Layer 3 of a small transformer language model trained on English Wikipedia (11 layers, counted from 0, width 64).
Take only the direct path to the model's output, skipping the later layers: a vector added to the residual stream pushes a token's score in proportion to its dot product with that token's output vector.

Output vectors of the tokens that the questions are about. A number n stands for (n - 128) times 0.016.
" Africa": 186, 135, 110, 86, 101, 109, 125, 154, 142, 108, 122, 150, 127, 116, 145, 144, 83, 100, 124, 110, 169, 109, 119, 160, 116, 129, 134, 106, 167, 99, 90, 107, 118, 132, 72, 138, 97, 118, 140, 76, 170, 162, 143, 137, 132, 165, 98, 117, 112, 138, 134, 92, 92, 90, 148, 142, 109, 104, 85, 138, 165, 132, 157, 90
" Stadium": 111, 105, 129, 134, 92, 65, 133, 177, 124, 119, 145, 96, 124, 157, 192, 174, 92, 108, 139, 96, 161, 91, 111, 116, 134, 133, 127, 99, 90, 47, 141, 177, 83, 108, 123, 141, 90, 126, 92, 197, 137, 130, 130, 151, 152, 129, 184, 184, 130, 120, 136, 127, 178, 128, 140, 80, 135, 116, 108, 132, 155, 114, 111, 127
"====": 111, 175, 127, 143, 72, 178, 211, 238, 98, 89, 149, 150, 131, 158, 106, 146, 137, 147, 47, 79, 137, 129, 163, 166, 67, 195, 86, 119, 89, 128, 108, 188, 116, 80, 142, 174, 148, 114, 119, 127, 154, 142, 140, 169, 148, 145, 42, 96, 111, 118, 95, 109, 146, 101, 131, 121, 144, 132, 160, 21, 104, 79, 109, 57
");": 124, 135, 107, 142, 116, 141, 114, 107, 164, 141, 158, 162, 127, 123, 214, 139, 138, 79, 134, 91, 148, 167, 71, 158, 153, 177, 73, 137, 138, 161, 127, 124, 139, 142, 123, 81, 106, 121, 116, 168, 193, 148, 140, 198, 142, 137, 125, 101, 183, 113, 217, 113, 123, 93, 149, 137, 72, 144, 155, 70, 132, 190, 134, 127
"ency": 100, 136, 103, 138, 60, 133, 166, 152, 101, 106, 164, 104, 119, 123, 109, 177, 133, 83, 113, 112, 144, 150, 196, 205, 107, 107, 87, 167, 122, 125, 109, 94, 210, 63, 148, 190, 170, 95, 92, 96, 208, 71, 121, 169, 175, 107, 138, 190, 173, 184, 170, 109, 71, 114, 182, 119, 106, 136, 128, 104, 76, 124, 135, 130
"---|---|---|---|": 115, 113, 103, 124, 141, 152, 145, 198, 105, 103, 122, 100, 124, 150, 201, 157, 129, 148, 117, 76, 141, 181, 89, 126, 100, 104, 86, 99, 146, 96, 85, 165, 132, 121, 57, 42, 150, 107, 94, 124, 210, 137, 109, 163, 125, 93, 59, 134, 117, 108, 144, 153, 156, 130, 103, 72, 130, 235, 73, 119, 113, 151, 169, 88
"ã": 176, 108, 166, 150, 140, 146, 73, 144, 159, 123, 137, 196, 129, 133, 162, 162, 89, 137, 84, 132, 138, 124, 172, 146, 116, 133, 136, 130, 80, 74, 94, 94, 120, 127, 104, 88, 147, 97, 30, 99, 157, 61, 121, 134, 127, 109, 147, 196, 124, 148, 192, 64, 140, 48, 154, 107, 127, 160, 87, 148, 139, 117, 178, 125
" debut": 137, 92, 144, 185, 77, 58, 183, 138, 80, 156, 151, 172, 129, 132, 197, 138, 46, 120, 108, 111, 135, 113, 81, 194, 90, 108, 139, 95, 147, 95, 102, 194, 62, 120, 133, 112, 82, 100, 95, 149, 86, 117, 104, 125, 118, 161, 71, 119, 134, 117, 168, 124, 146, 101, 111, 84, 106, 163, 176, 104, 67, 125, 30, 96
"ography": 89, 141, 115, 154, 151, 191, 186, 111, 73, 171, 199, 135, 130, 138, 183, 121, 80, 113, 145, 124, 216, 96, 133, 165, 67, 48, 93, 112, 105, 38, 89, 93, 114, 111, 103, 67, 129, 97, 119, 108, 71, 73, 112, 154, 40, 130, 100, 218, 180, 134, 151, 28, 122, 106, 110, 124, 146, 158, 154, 89, 101, 87, 158, 54
"ñ": 170, 152, 201, 99, 125, 162, 129, 170, 123, 106, 160, 193, 128, 92, 110, 117, 118, 154, 64, 115, 150, 132, 166, 113, 156, 102, 104, 128, 84, 110, 78, 110, 74, 106, 118, 118, 99, 88, 55, 123, 141, 163, 107, 148, 98, 47, 131, 213, 128, 59, 183, 120, 176, 108, 158, 126, 128, 132, 135, 81, 113, 162, 145, 82
"õ": 155, 109, 127, 147, 138, 131, 95, 135, 106, 124, 171, 169, 128, 101, 156, 142, 90, 140, 91, 136, 185, 116, 149, 119, 111, 123, 174, 72, 73, 96, 91, 118, 145, 120, 107, 132, 104, 113, 84, 131, 172, 61, 148, 160, 128, 93, 123, 145, 133, 124, 184, 95, 102, 47, 167, 122, 142, 138, 133, 122, 112, 173, 173, 128
"ze": 77, 130, 132, 146, 99, 135, 171, 105, 102, 124, 125, 174, 126, 138, 81, 147, 134, 135, 107, 157, 163, 128, 159, 132, 123, 131, 91, 149, 142, 94, 153, 53, 127, 79, 90, 117, 177, 123, 102, 154, 124, 117, 82, 104, 92, 94, 127, 131, 94, 192, 108, 96, 138, 110, 155, 95, 91, 129, 136, 128, 137, 152, 206, 166
" America": 132, 150, 170, 100, 111, 123, 92, 140, 149, 120, 111, 152, 125, 115, 140, 205, 36, 108, 159, 74, 166, 113, 109, 180, 117, 131, 131, 105, 105, 136, 96, 125, 71, 131, 81, 160, 114, 115, 110, 92, 181, 140, 131, 198, 106, 144, 91, 160, 118, 122, 172, 83, 81, 99, 117, 143, 100, 103, 100, 123, 165, 101, 171, 90
"]": 122, 137, 134, 144, 66, 179, 109, 218, 139, 130, 135, 192, 130, 132, 162, 140, 129, 126, 142, 120, 202, 232, 126, 176, 123, 165, 121, 104, 75, 159, 96, 115, 95, 97, 165, 106, 101, 123, 108, 138, 128, 61, 112, 190, 133, 80, 26, 104, 73, 112, 159, 99, 85, 128, 92, 118, 32, 113, 131, 6, 97, 162, 148, 109
" served": 189, 94, 134, 123, 139, 125, 175, 122, 161, 87, 148, 150, 127, 134, 148, 105, 108, 67, 118, 150, 128, 131, 133, 179, 83, 118, 114, 95, 146, 100, 130, 152, 152, 104, 126, 118, 150, 84, 113, 211, 131, 147, 128, 104, 109, 123, 158, 190, 135, 69, 164, 122, 114, 126, 101, 116, 168, 146, 126, 120, 75, 137, 92, 77
" She": 131, 137, 160, 96, 104, 76, 145, 115, 88, 101, 111, 122, 126, 138, 199, 88, 105, 119, 151, 119, 121, 158, 94, 126, 117, 126, 157, 119, 121, 97, 136, 73, 135, 131, 139, 151, 105, 132, 111, 139, 136, 111, 160, 158, 106, 145, 138, 149, 120, 103, 120, 126, 117, 140, 152, 93, 107, 110, 82, 128, 112, 149, 82, 72
" company": 142, 104, 76, 109, 86, 117, 185, 146, 135, 156, 109, 174, 125, 92, 159, 149, 67, 71, 171, 112, 141, 125, 105, 145, 119, 74, 89, 120, 106, 143, 131, 136, 98, 130, 56, 138, 99, 116, 97, 128, 181, 140, 131, 119, 58, 157, 150, 123, 96, 127, 142, 89, 115, 130, 110, 109, 122, 215, 91, 132, 87, 111, 84, 109
"har": 79, 143, 162, 130, 104, 126, 144, 97, 165, 101, 170, 162, 126, 94, 204, 130, 124, 113, 82, 145, 106, 158, 162, 148, 153, 124, 144, 101, 134, 120, 57, 136, 128, 84, 96, 141, 109, 121, 119, 119, 175, 84, 119, 112, 102, 106, 141, 136, 154, 143, 136, 150, 171, 174, 191, 110, 127, 126, 155, 123, 137, 69, 78, 99
"int": 183, 187, 174, 155, 154, 53, 144, 154, 200, 135, 125, 150, 119, 99, 131, 177, 107, 163, 73, 110, 154, 159, 121, 119, 135, 196, 49, 116, 68, 168, 93, 131, 130, 94, 168, 140, 162, 123, 117, 111, 139, 89, 103, 130, 157, 156, 137, 115, 85, 206, 59, 112, 142, 46, 119, 104, 161, 130, 174, 166, 69, 162, 126, 76
"ン": 174, 165, 101, 139, 90, 111, 155, 182, 91, 81, 157, 174, 119, 74, 137, 150, 86, 133, 104, 105, 118, 107, 90, 137, 96, 138, 124, 115, 84, 86, 124, 148, 81, 120, 91, 111, 88, 134, 129, 168, 138, 60, 136, 172, 147, 145, 104, 135, 122, 62, 193, 106, 99, 106, 116, 62, 61, 148, 91, 69, 83, 169, 100, 87
"F": 153, 160, 145, 148, 93, 121, 133, 127, 162, 89, 146, 164, 121, 141, 123, 125, 118, 148, 94, 109, 115, 126, 118, 117, 143, 125, 136, 108, 126, 118, 101, 168, 96, 124, 184, 122, 147, 141, 161, 82, 189, 130, 129, 119, 73, 174, 116, 151, 130, 145, 161, 114, 175, 101, 131, 128, 107, 160, 104, 158, 157, 89, 92, 168

Output weights of attention head 1. The head adds the sum of these rows, row i times number i of z. A number n stands for (n - 128) times 0.005.
o0: 154, 201, 126, 137, 150, 102, 180, 83, 81, 196, 107, 180, 144, 62, 73, 110, 63, 100, 118, 137, 77, 98, 108, 121, 112, 148, 176, 126, 157, 102, 72, 88, 99, 130, 68, 82, 104, 117, 128, 192, 132, 161, 194, 152, 145, 116, 119, 128, 141, 68, 127, 136, 149, 133, 134, 162, 127, 132, 189, 78, 119, 87, 118, 52
o1: 146, 198, 171, 141, 121, 127, 144, 130, 128, 122, 198, 97, 110, 109, 87, 163, 148, 119, 125, 176, 99, 85, 99, 85, 153, 163, 101, 130, 74, 113, 56, 128, 28, 185, 104, 131, 131, 145, 200, 137, 94, 40, 137, 159, 114, 154, 112, 135, 161, 170, 156, 143, 136, 136, 80, 142, 146, 108, 175, 137, 158, 196, 113, 104
o2: 146, 157, 100, 142, 117, 169, 88, 126, 156, 113, 133, 113, 114, 127, 144, 125, 80, 173, 155, 144, 161, 169, 109, 103, 107, 126, 127, 169, 132, 133, 100, 131, 160, 99, 150, 101, 100, 84, 83, 144, 118, 154, 81, 118, 110, 153, 149, 130, 72, 129, 106, 175, 94, 107, 153, 163, 142, 86, 121, 155, 228, 97, 134, 98
o3: 106, 126, 127, 116, 75, 160, 110, 172, 124, 129, 140, 103, 84, 120, 97, 74, 172, 117, 125, 95, 173, 124, 130, 148, 139, 166, 133, 122, 47, 93, 109, 28, 121, 185, 138, 103, 141, 105, 83, 125, 149, 116, 75, 43, 142, 82, 110, 130, 94, 77, 130, 120, 191, 108, 127, 153, 108, 58, 133, 160, 152, 168, 113, 166
o4: 115, 113, 146, 168, 152, 165, 163, 113, 110, 113, 123, 125, 182, 131, 66, 136, 144, 181, 126, 154, 144, 167, 47, 130, 129, 162, 82, 103, 134, 88, 163, 101, 142, 148, 129, 187, 152, 79, 120, 165, 192, 57, 137, 132, 161, 45, 126, 107, 100, 103, 144, 155, 123, 112, 103, 142, 119, 129, 133, 105, 127, 93, 57, 79
o5: 163, 99, 153, 140, 124, 148, 147, 127, 120, 150, 142, 130, 125, 128, 53, 172, 142, 104, 146, 163, 131, 175, 189, 112, 156, 209, 68, 70, 134, 169, 131, 100, 167, 118, 110, 154, 161, 100, 132, 101, 131, 130, 171, 162, 183, 123, 133, 85, 125, 137, 127, 70, 127, 93, 77, 133, 153, 115, 106, 112, 89, 170, 167, 156
o6: 171, 148, 116, 113, 123, 150, 120, 113, 141, 144, 59, 186, 134, 130, 134, 155, 104, 47, 103, 144, 136, 116, 181, 79, 58, 186, 85, 122, 165, 107, 95, 167, 120, 163, 147, 174, 195, 157, 140, 146, 79, 104, 151, 115, 119, 93, 113, 154, 140, 92, 125, 74, 86, 153, 205, 155, 127, 146, 131, 125, 94, 145, 159, 156
o7: 164, 167, 107, 130, 115, 175, 159, 89, 181, 184, 153, 107, 173, 155, 168, 150, 158, 129, 113, 104, 114, 168, 95, 148, 131, 155, 100, 131, 163, 196, 142, 67, 101, 112, 190, 128, 125, 130, 135, 117, 115, 140, 125, 205, 183, 112, 107, 106, 128, 120, 65, 88, 86, 105, 183, 133, 137, 183, 132, 120, 65, 166, 196, 102
o8: 138, 142, 143, 143, 101, 129, 115, 161, 116, 75, 119, 71, 156, 188, 35, 147, 158, 113, 156, 95, 39, 158, 91, 48, 105, 125, 129, 172, 78, 180, 129, 173, 151, 73, 182, 168, 143, 142, 121, 132, 75, 141, 131, 144, 83, 192, 115, 242, 181, 103, 77, 172, 126, 143, 120, 103, 97, 182, 58, 128, 108, 134, 115, 168
o9: 106, 118, 190, 118, 139, 142, 140, 141, 214, 31, 132, 115, 125, 132, 157, 94, 128, 80, 53, 153, 110, 181, 98, 158, 174, 144, 120, 86, 109, 137, 88, 154, 97, 148, 113, 152, 119, 104, 102, 199, 171, 48, 100, 113, 115, 123, 127, 101, 148, 146, 93, 142, 66, 116, 129, 73, 190, 114, 198, 94, 117, 122, 124, 112
o10: 132, 106, 143, 189, 77, 153, 198, 169, 111, 79, 121, 106, 156, 85, 152, 161, 101, 132, 93, 33, 166, 136, 172, 127, 151, 150, 104, 130, 100, 117, 153, 162, 110, 156, 120, 101, 113, 155, 177, 100, 151, 188, 94, 104, 155, 91, 149, 138, 108, 127, 139, 174, 198, 92, 110, 124, 155, 124, 89, 174, 129, 184, 130, 116
o11: 106, 140, 151, 134, 142, 131, 84, 107, 96, 151, 244, 179, 200, 63, 145, 155, 170, 153, 102, 166, 144, 133, 172, 69, 190, 144, 173, 148, 86, 153, 151, 124, 141, 121, 128, 135, 144, 171, 162, 167, 103, 119, 154, 132, 123, 143, 136, 110, 183, 95, 132, 136, 185, 149, 183, 119, 101, 117, 161, 180, 175, 124, 181, 99
o12: 119, 111, 93, 111, 74, 40, 109, 61, 123, 113, 52, 112, 156, 78, 89, 164, 157, 176, 131, 163, 155, 102, 136, 93, 110, 143, 92, 74, 109, 131, 155, 146, 86, 133, 156, 138, 93, 149, 96, 131, 108, 192, 60, 64, 131, 89, 160, 173, 134, 125, 142, 157, 68, 142, 121, 89, 167, 89, 87, 87, 130, 175, 146, 55
o13: 120, 160, 75, 161, 127, 104, 98, 171, 119, 196, 174, 86, 104, 163, 186, 109, 165, 113, 154, 91, 98, 213, 65, 101, 145, 111, 141, 184, 155, 160, 165, 137, 149, 82, 132, 159, 106, 145, 89, 126, 137, 154, 155, 142, 82, 197, 130, 61, 50, 98, 133, 120, 118, 94, 96, 106, 74, 100, 156, 150, 132, 95, 122, 139
o14: 160, 105, 246, 108, 41, 78, 121, 88, 116, 121, 133, 105, 134, 75, 104, 35, 97, 139, 125, 35, 66, 135, 206, 154, 220, 98, 138, 164, 133, 178, 86, 92, 182, 81, 118, 125, 124, 132, 95, 139, 95, 101, 116, 136, 133, 129, 81, 87, 190, 160, 141, 159, 129, 95, 184, 118, 144, 132, 133, 112, 130, 179, 110, 77
o15: 105, 115, 121, 135, 129, 130, 202, 129, 151, 100, 152, 137, 123, 159, 132, 153, 128, 187, 149, 191, 121, 119, 128, 172, 182, 125, 134, 120, 103, 187, 149, 128, 164, 149, 117, 104, 108, 140, 99, 111, 113, 182, 109, 133, 125, 120, 114, 181, 131, 141, 177, 84, 105, 121, 132, 120, 88, 147, 101, 68, 145, 137, 170, 60
o16: 131, 88, 122, 102, 193, 123, 78, 93, 79, 129, 152, 103, 144, 117, 149, 112, 115, 144, 200, 92, 126, 121, 117, 128, 124, 93, 188, 118, 86, 71, 147, 137, 129, 147, 120, 83, 118, 80, 127, 169, 97, 90, 145, 159, 166, 161, 122, 112, 136, 115, 173, 131, 114, 147, 85, 188, 132, 58, 90, 144, 114, 116, 118, 135
o17: 119, 112, 120, 95, 142, 98, 133, 71, 70, 124, 186, 108, 93, 169, 77, 106, 76, 80, 146, 142, 125, 181, 149, 117, 134, 99, 140, 162, 148, 108, 101, 117, 147, 126, 155, 94, 166, 79, 84, 134, 127, 158, 117, 113, 100, 160, 122, 168, 114, 211, 108, 101, 165, 76, 121, 109, 107, 169, 93, 176, 145, 112, 141, 122
o18: 91, 135, 67, 125, 144, 96, 132, 146, 54, 139, 145, 136, 103, 171, 122, 42, 176, 141, 148, 140, 130, 134, 132, 174, 127, 132, 66, 133, 156, 93, 168, 180, 125, 85, 216, 113, 159, 123, 97, 111, 165, 145, 76, 128, 177, 110, 144, 90, 130, 137, 105, 131, 106, 114, 160, 107, 123, 123, 99, 137, 108, 76, 136, 104
o19: 102, 104, 123, 146, 105, 83, 107, 150, 134, 153, 130, 181, 136, 74, 65, 84, 157, 107, 119, 69, 155, 164, 175, 136, 54, 83, 53, 195, 117, 152, 145, 136, 121, 165, 174, 99, 114, 190, 134, 84, 144, 142, 201, 121, 97, 154, 116, 172, 200, 61, 143, 60, 105, 122, 116, 215, 122, 199, 183, 163, 113, 131, 66, 138
o20: 105, 109, 199, 145, 111, 187, 139, 134, 81, 58, 156, 132, 112, 88, 92, 178, 76, 117, 164, 136, 93, 131, 98, 122, 156, 122, 79, 152, 194, 127, 142, 172, 82, 149, 142, 70, 57, 161, 116, 128, 127, 134, 106, 123, 184, 129, 120, 153, 118, 181, 62, 134, 169, 132, 139, 154, 152, 173, 189, 77, 121, 98, 164, 105
o21: 74, 142, 199, 127, 104, 175, 67, 110, 164, 80, 160, 89, 130, 130, 169, 149, 131, 93, 179, 72, 125, 94, 6, 98, 116, 99, 136, 106, 145, 104, 96, 111, 141, 153, 92, 30, 128, 152, 91, 120, 178, 133, 135, 196, 85, 124, 121, 156, 144, 129, 100, 156, 83, 110, 103, 160, 140, 125, 120, 132, 126, 154, 116, 103
o22: 49, 86, 56, 168, 93, 107, 126, 143, 109, 134, 132, 137, 184, 126, 195, 145, 124, 109, 89, 123, 90, 71, 151, 143, 159, 91, 155, 120, 123, 137, 158, 149, 125, 54, 126, 175, 134, 121, 111, 157, 159, 96, 135, 142, 149, 62, 164, 134, 102, 145, 170, 102, 209, 73, 164, 163, 176, 142, 163, 115, 107, 132, 142, 113
o23: 130, 134, 85, 161, 150, 104, 120, 199, 174, 142, 154, 63, 129, 130, 86, 124, 127, 117, 124, 106, 111, 127, 157, 121, 146, 187, 104, 172, 124, 147, 100, 131, 203, 129, 127, 137, 106, 134, 126, 150, 203, 236, 94, 136, 175, 133, 154, 137, 111, 154, 109, 127, 189, 167, 139, 89, 93, 172, 159, 132, 96, 141, 143, 169
o24: 71, 44, 116, 66, 104, 180, 158, 114, 132, 91, 105, 131, 118, 155, 98, 133, 117, 91, 158, 124, 167, 114, 123, 101, 101, 118, 113, 137, 109, 122, 142, 153, 110, 91, 145, 160, 126, 103, 132, 152, 122, 149, 113, 40, 106, 133, 122, 178, 212, 65, 173, 130, 162, 142, 105, 131, 140, 99, 112, 72, 136, 109, 180, 63
o25: 166, 117, 78, 188, 148, 157, 124, 133, 78, 174, 185, 167, 79, 152, 84, 91, 156, 162, 135, 105, 187, 130, 106, 184, 135, 143, 104, 96, 143, 112, 116, 104, 172, 82, 156, 78, 106, 115, 155, 113, 88, 65, 111, 198, 134, 116, 110, 151, 166, 102, 80, 147, 94, 125, 112, 114, 81, 84, 147, 80, 117, 114, 129, 123
o26: 164, 127, 185, 124, 126, 128, 170, 170, 174, 127, 130, 128, 152, 168, 105, 121, 107, 112, 151, 117, 138, 63, 122, 113, 40, 141, 141, 182, 147, 117, 102, 72, 120, 168, 131, 134, 131, 166, 111, 158, 80, 197, 97, 168, 162, 39, 155, 65, 125, 114, 139, 144, 104, 105, 145, 94, 142, 107, 133, 97, 139, 110, 163, 147
o27: 172, 103, 163, 135, 84, 107, 118, 13, 203, 95, 88, 93, 155, 155, 128, 52, 129, 196, 108, 92, 48, 169, 73, 175, 88, 125, 138, 113, 178, 87, 166, 163, 206, 112, 149, 114, 120, 87, 155, 105, 138, 167, 210, 121, 96, 155, 160, 99, 155, 141, 162, 162, 119, 169, 135, 100, 154, 90, 65, 136, 141, 116, 93, 113
o28: 95, 112, 126, 61, 110, 130, 124, 78, 123, 177, 85, 135, 107, 164, 195, 166, 133, 130, 87, 174, 98, 82, 134, 118, 93, 176, 97, 128, 105, 125, 160, 113, 167, 132, 138, 50, 113, 142, 105, 150, 125, 83, 228, 98, 91, 132, 125, 109, 118, 47, 134, 102, 150, 87, 98, 107, 116, 191, 172, 170, 125, 199, 113, 165
o29: 126, 132, 134, 154, 77, 104, 111, 165, 176, 128, 125, 168, 135, 109, 97, 168, 104, 134, 92, 199, 101, 79, 119, 100, 132, 44, 127, 139, 115, 166, 172, 183, 105, 148, 98, 109, 148, 138, 124, 68, 128, 109, 94, 81, 150, 153, 156, 150, 133, 101, 133, 119, 92, 53, 165, 130, 114, 172, 92, 175, 154, 63, 151, 176
o30: 50, 150, 190, 122, 117, 91, 115, 157, 133, 154, 166, 144, 179, 153, 110, 118, 149, 129, 63, 127, 126, 72, 154, 82, 99, 116, 110, 60, 117, 128, 106, 126, 99, 158, 124, 124, 159, 85, 155, 155, 150, 116, 131, 175, 145, 200, 138, 183, 96, 133, 165, 124, 132, 156, 84, 87, 170, 118, 132, 138, 43, 114, 69, 117
o31: 183, 127, 162, 205, 148, 160, 103, 165, 151, 137, 77, 130, 117, 91, 133, 132, 146, 170, 120, 153, 122, 122, 91, 168, 120, 84, 104, 123, 138, 152, 150, 142, 139, 108, 104, 146, 92, 157, 163, 96, 168, 176, 124, 149, 149, 150, 48, 90, 155, 125, 151, 112, 123, 161, 107, 164, 119, 125, 131, 122, 122, 116, 89, 113

Each question shows a token from some text and the vector z that the head gathered there. A number n stands for (n - 128) times 0.038.

" D": 150, 149, 129, 142, 123, 115, 103, 114, 117, 90, 145, 110, 134, 107, 108, 139, 111, 120, 75, 94, 171, 90, 137, 98, 132, 150, 114, 153, 146, 161, 147, 180
Which two tokens does it push up most, strongest first? " debut", "ン"

"or": 98, 91, 101, 118, 143, 161, 124, 121, 115, 182, 180, 138, 110, 142, 165, 127, 121, 85, 159, 116, 166, 118, 162, 115, 122, 155, 115, 97, 137, 119, 123, 120
Which three tokens does it push up most, strongest first? "====", "]", "ency"

"y": 110, 92, 136, 111, 175, 169, 132, 137, 103, 135, 118, 119, 123, 177, 146, 97, 189, 128, 129, 77, 138, 160, 149, 186, 77, 145, 140, 136, 143, 95, 125, 104
Pushed up most: ");"

"ma": 121, 128, 134, 129, 91, 127, 128, 110, 93, 170, 105, 157, 109, 154, 148, 114, 145, 197, 171, 101, 163, 104, 136, 121, 90, 152, 106, 109, 97, 111, 92, 61
Which of these tokens does it push down most? "ン"

"ub": 115, 119, 122, 135, 112, 94, 91, 114, 198, 125, 41, 146, 158, 168, 163, 130, 103, 129, 146, 163, 127, 134, 124, 98, 123, 137, 112, 127, 116, 130, 121, 111
Which three tokens does it push up most, strongest first? " She", "F", "ency"

" G": 134, 139, 123, 105, 141, 105, 141, 107, 111, 122, 156, 148, 168, 120, 141, 120, 131, 32, 133, 141, 88, 154, 155, 148, 143, 116, 131, 144, 183, 139, 126, 128
Pushed up most: "ン"

" Val": 96, 112, 160, 144, 117, 124, 149, 148, 113, 127, 160, 106, 89, 179, 98, 143, 161, 95, 96, 96, 117, 131, 166, 165, 82, 118, 136, 120, 178, 111, 123, 127
Which three tokens does it push up most, strongest first? ");", "---|---|---|---|", "]"

"h": 161, 96, 142, 132, 99, 91, 120, 133, 117, 85, 235, 116, 181, 122, 170, 123, 142, 103, 180, 113, 149, 130, 191, 187, 147, 73, 181, 120, 119, 150, 129, 117
Which three tokens does it push up most, strongest first? " Stadium", "ñ", "---|---|---|---|"

"lic": 141, 152, 129, 157, 136, 111, 132, 172, 140, 112, 96, 149, 119, 152, 168, 119, 118, 166, 125, 173, 105, 119, 110, 117, 68, 112, 107, 121, 97, 103, 125, 81
Which three tokens does it push up most, strongest first? "int", " She", "ency"

"é": 114, 115, 109, 148, 112, 116, 81, 92, 125, 132, 121, 153, 132, 154, 157, 147, 101, 124, 173, 147, 108, 86, 122, 107, 142, 161, 64, 124, 125, 106, 116, 163
Which of these tokens does it push down most? " America"

" K": 89, 152, 139, 113, 128, 94, 139, 135, 179, 159, 149, 142, 87, 124, 148, 147, 87, 146, 103, 140, 148, 125, 104, 128, 103, 106, 103, 126, 107, 178, 94, 133
Which three tokens does it push up most, strongest first? "F", "int", "har"

" 11": 123, 143, 85, 123, 149, 168, 139, 154, 125, 184, 113, 104, 82, 177, 150, 134, 120, 93, 111, 35, 132, 114, 146, 156, 93, 152, 143, 135, 160, 147, 161, 116
Pushed up most: "int"

"-": 147, 132, 118, 111, 117, 141, 120, 81, 182, 110, 90, 196, 109, 193, 166, 69, 121, 141, 157, 143, 112, 119, 122, 116, 129, 119, 55, 121, 96, 114, 133, 110
Which of these tokens does it push down most? "---|---|---|---|"

"ent": 118, 127, 147, 140, 144, 152, 100, 139, 122, 110, 148, 107, 100, 141, 143, 120, 148, 90, 117, 153, 136, 218, 140, 151, 95, 166, 138, 116, 160, 118, 188, 159
Which of these tokens does it push down most? "ze"

" ": 140, 134, 141, 138, 125, 120, 147, 95, 127, 123, 104, 117, 145, 138, 137, 111, 142, 97, 115, 156, 143, 162, 116, 115, 111, 114, 160, 129, 129, 134, 111, 130
Pushed up most: " America"

"l": 154, 138, 145, 134, 122, 114, 111, 126, 135, 157, 83, 109, 175, 171, 177, 120, 119, 151, 167, 136, 126, 156, 136, 129, 127, 136, 114, 155, 116, 81, 140, 90
Which of these tokens does it push down most? "ã"

" A": 132, 117, 157, 148, 97, 102, 115, 97, 122, 126, 164, 152, 119, 146, 120, 99, 157, 152, 151, 127, 123, 98, 148, 120, 105, 107, 104, 143, 137, 158, 134, 82
Pushed up most: " Stadium"

"t": 151, 143, 144, 102, 106, 82, 122, 139, 126, 132, 159, 175, 134, 175, 118, 114, 181, 132, 151, 96, 118, 167, 166, 140, 118, 116, 124, 137, 122, 125, 121, 101
Pushed up most: " Stadium"

"mit": 139, 137, 161, 172, 182, 113, 98, 139, 91, 140, 98, 93, 161, 125, 155, 159, 115, 98, 146, 135, 172, 152, 140, 90, 130, 101, 114, 114, 124, 145, 110, 116
Which of these tokens does it push down most? "F"

"is": 140, 111, 120, 127, 136, 93, 91, 120, 134, 162, 104, 141, 101, 129, 159, 172, 63, 99, 157, 153, 150, 113, 122, 115, 159, 177, 131, 116, 85, 114, 119, 164
Which two tokens does it push up most, strongest first? "====", "]"

"o": 139, 90, 115, 149, 150, 114, 149, 135, 98, 125, 121, 136, 129, 106, 102, 127, 137, 142, 106, 139, 94, 125, 146, 127, 110, 83, 141, 134, 100, 154, 117, 118
Pushed up most: "ã"

"n": 128, 107, 137, 85, 65, 94, 143, 140, 172, 119, 119, 133, 174, 130, 170, 140, 102, 179, 185, 136, 140, 98, 144, 128, 136, 108, 112, 71, 102, 145, 92, 91
Which three tokens does it push up most, strongest first? "ency", "ze", " company"

"us": 147, 164, 194, 118, 100, 95, 109, 111, 106, 122, 121, 148, 157, 137, 138, 186, 168, 127, 133, 46, 179, 137, 158, 128, 122, 119, 133, 166, 172, 163, 115, 98
Pushed up most: " Stadium"

"ri": 138, 119, 134, 145, 117, 115, 130, 145, 97, 118, 119, 166, 130, 156, 133, 174, 102, 144, 150, 158, 127, 73, 139, 124, 129, 142, 93, 69, 127, 147, 82, 105
Pushed up most: "ze"

" the": 117, 101, 140, 121, 125, 99, 137, 120, 143, 93, 131, 127, 120, 96, 114, 128, 99, 145, 94, 145, 110, 132, 112, 121, 130, 103, 140, 156, 101, 158, 103, 129
Which of these tokens does it push down most? "]"

"in": 77, 82, 130, 120, 104, 159, 195, 148, 125, 108, 151, 154, 143, 151, 140, 157, 156, 146, 94, 97, 104, 131, 132, 187, 122, 131, 171, 90, 143, 111, 86, 87
Which of these tokens does it push down most? " debut"

" It": 166, 93, 116, 124, 167, 103, 143, 107, 130, 117, 67, 94, 175, 72, 113, 117, 104, 101, 116, 150, 98, 174, 100, 93, 178, 166, 155, 166, 142, 95, 111, 125
Which three tokens does it push up most, strongest first? " served", "ography", " She"

" of": 138, 123, 142, 111, 128, 125, 124, 110, 87, 118, 118, 106, 127, 127, 117, 119, 127, 154, 71, 107, 117, 121, 109, 133, 114, 140, 130, 178, 111, 162, 112, 146
Which of these tokens does it push down most? "===="

"|": 129, 106, 135, 132, 145, 88, 148, 131, 135, 110, 135, 109, 135, 113, 72, 129, 136, 130, 143, 131, 147, 122, 100, 95, 147, 124, 143, 140, 135, 122, 108, 123
Which of these tokens does it push down most? "int"

"se": 150, 128, 102, 96, 176, 108, 158, 130, 127, 135, 108, 103, 158, 140, 81, 146, 158, 122, 103, 114, 132, 136, 130, 124, 106, 89, 125, 126, 98, 153, 126, 131
Which of these tokens does it push down most? "ency"

" f": 99, 135, 132, 130, 115, 97, 117, 123, 169, 141, 133, 129, 98, 128, 147, 143, 96, 148, 126, 141, 150, 129, 126, 110, 133, 120, 114, 97, 110, 156, 110, 129
Pushed up most: "F"

" qu": 110, 106, 130, 140, 138, 133, 100, 126, 138, 119, 107, 93, 113, 125, 155, 148, 123, 144, 128, 89, 155, 149, 144, 99, 97, 155, 121, 106, 102, 118, 121, 121
Pushed up most: "]"

" to": 121, 125, 136, 128, 141, 75, 128, 98, 135, 108, 146, 91, 164, 134, 102, 187, 133, 112, 79, 140, 112, 155, 129, 139, 132, 98, 122, 126, 147, 170, 126, 120
Pushed up most: " company"

"ations": 143, 135, 136, 124, 107, 120, 106, 136, 167, 153, 90, 111, 186, 193, 191, 112, 134, 128, 193, 148, 105, 158, 146, 134, 127, 128, 95, 180, 136, 68, 141, 93
Which of these tokens does it push down most? "ã"

"te": 162, 127, 159, 125, 101, 84, 155, 131, 76, 121, 112, 112, 147, 126, 119, 168, 108, 119, 172, 116, 130, 131, 160, 147, 134, 137, 149, 101, 150, 155, 118, 122
Pushed up most: "ography"

"m": 136, 123, 133, 140, 87, 110, 144, 105, 119, 111, 146, 174, 148, 127, 167, 134, 103, 158, 125, 130, 146, 72, 119, 87, 159, 134, 106, 127, 120, 153, 89, 115
Which of these tokens does it push down most? "---|---|---|---|"

".": 162, 92, 121, 125, 161, 93, 144, 104, 127, 109, 60, 101, 181, 66, 104, 122, 98, 106, 113, 148, 97, 173, 91, 92, 176, 161, 155, 177, 132, 96, 106, 129
Which of these tokens does it push down most? "int"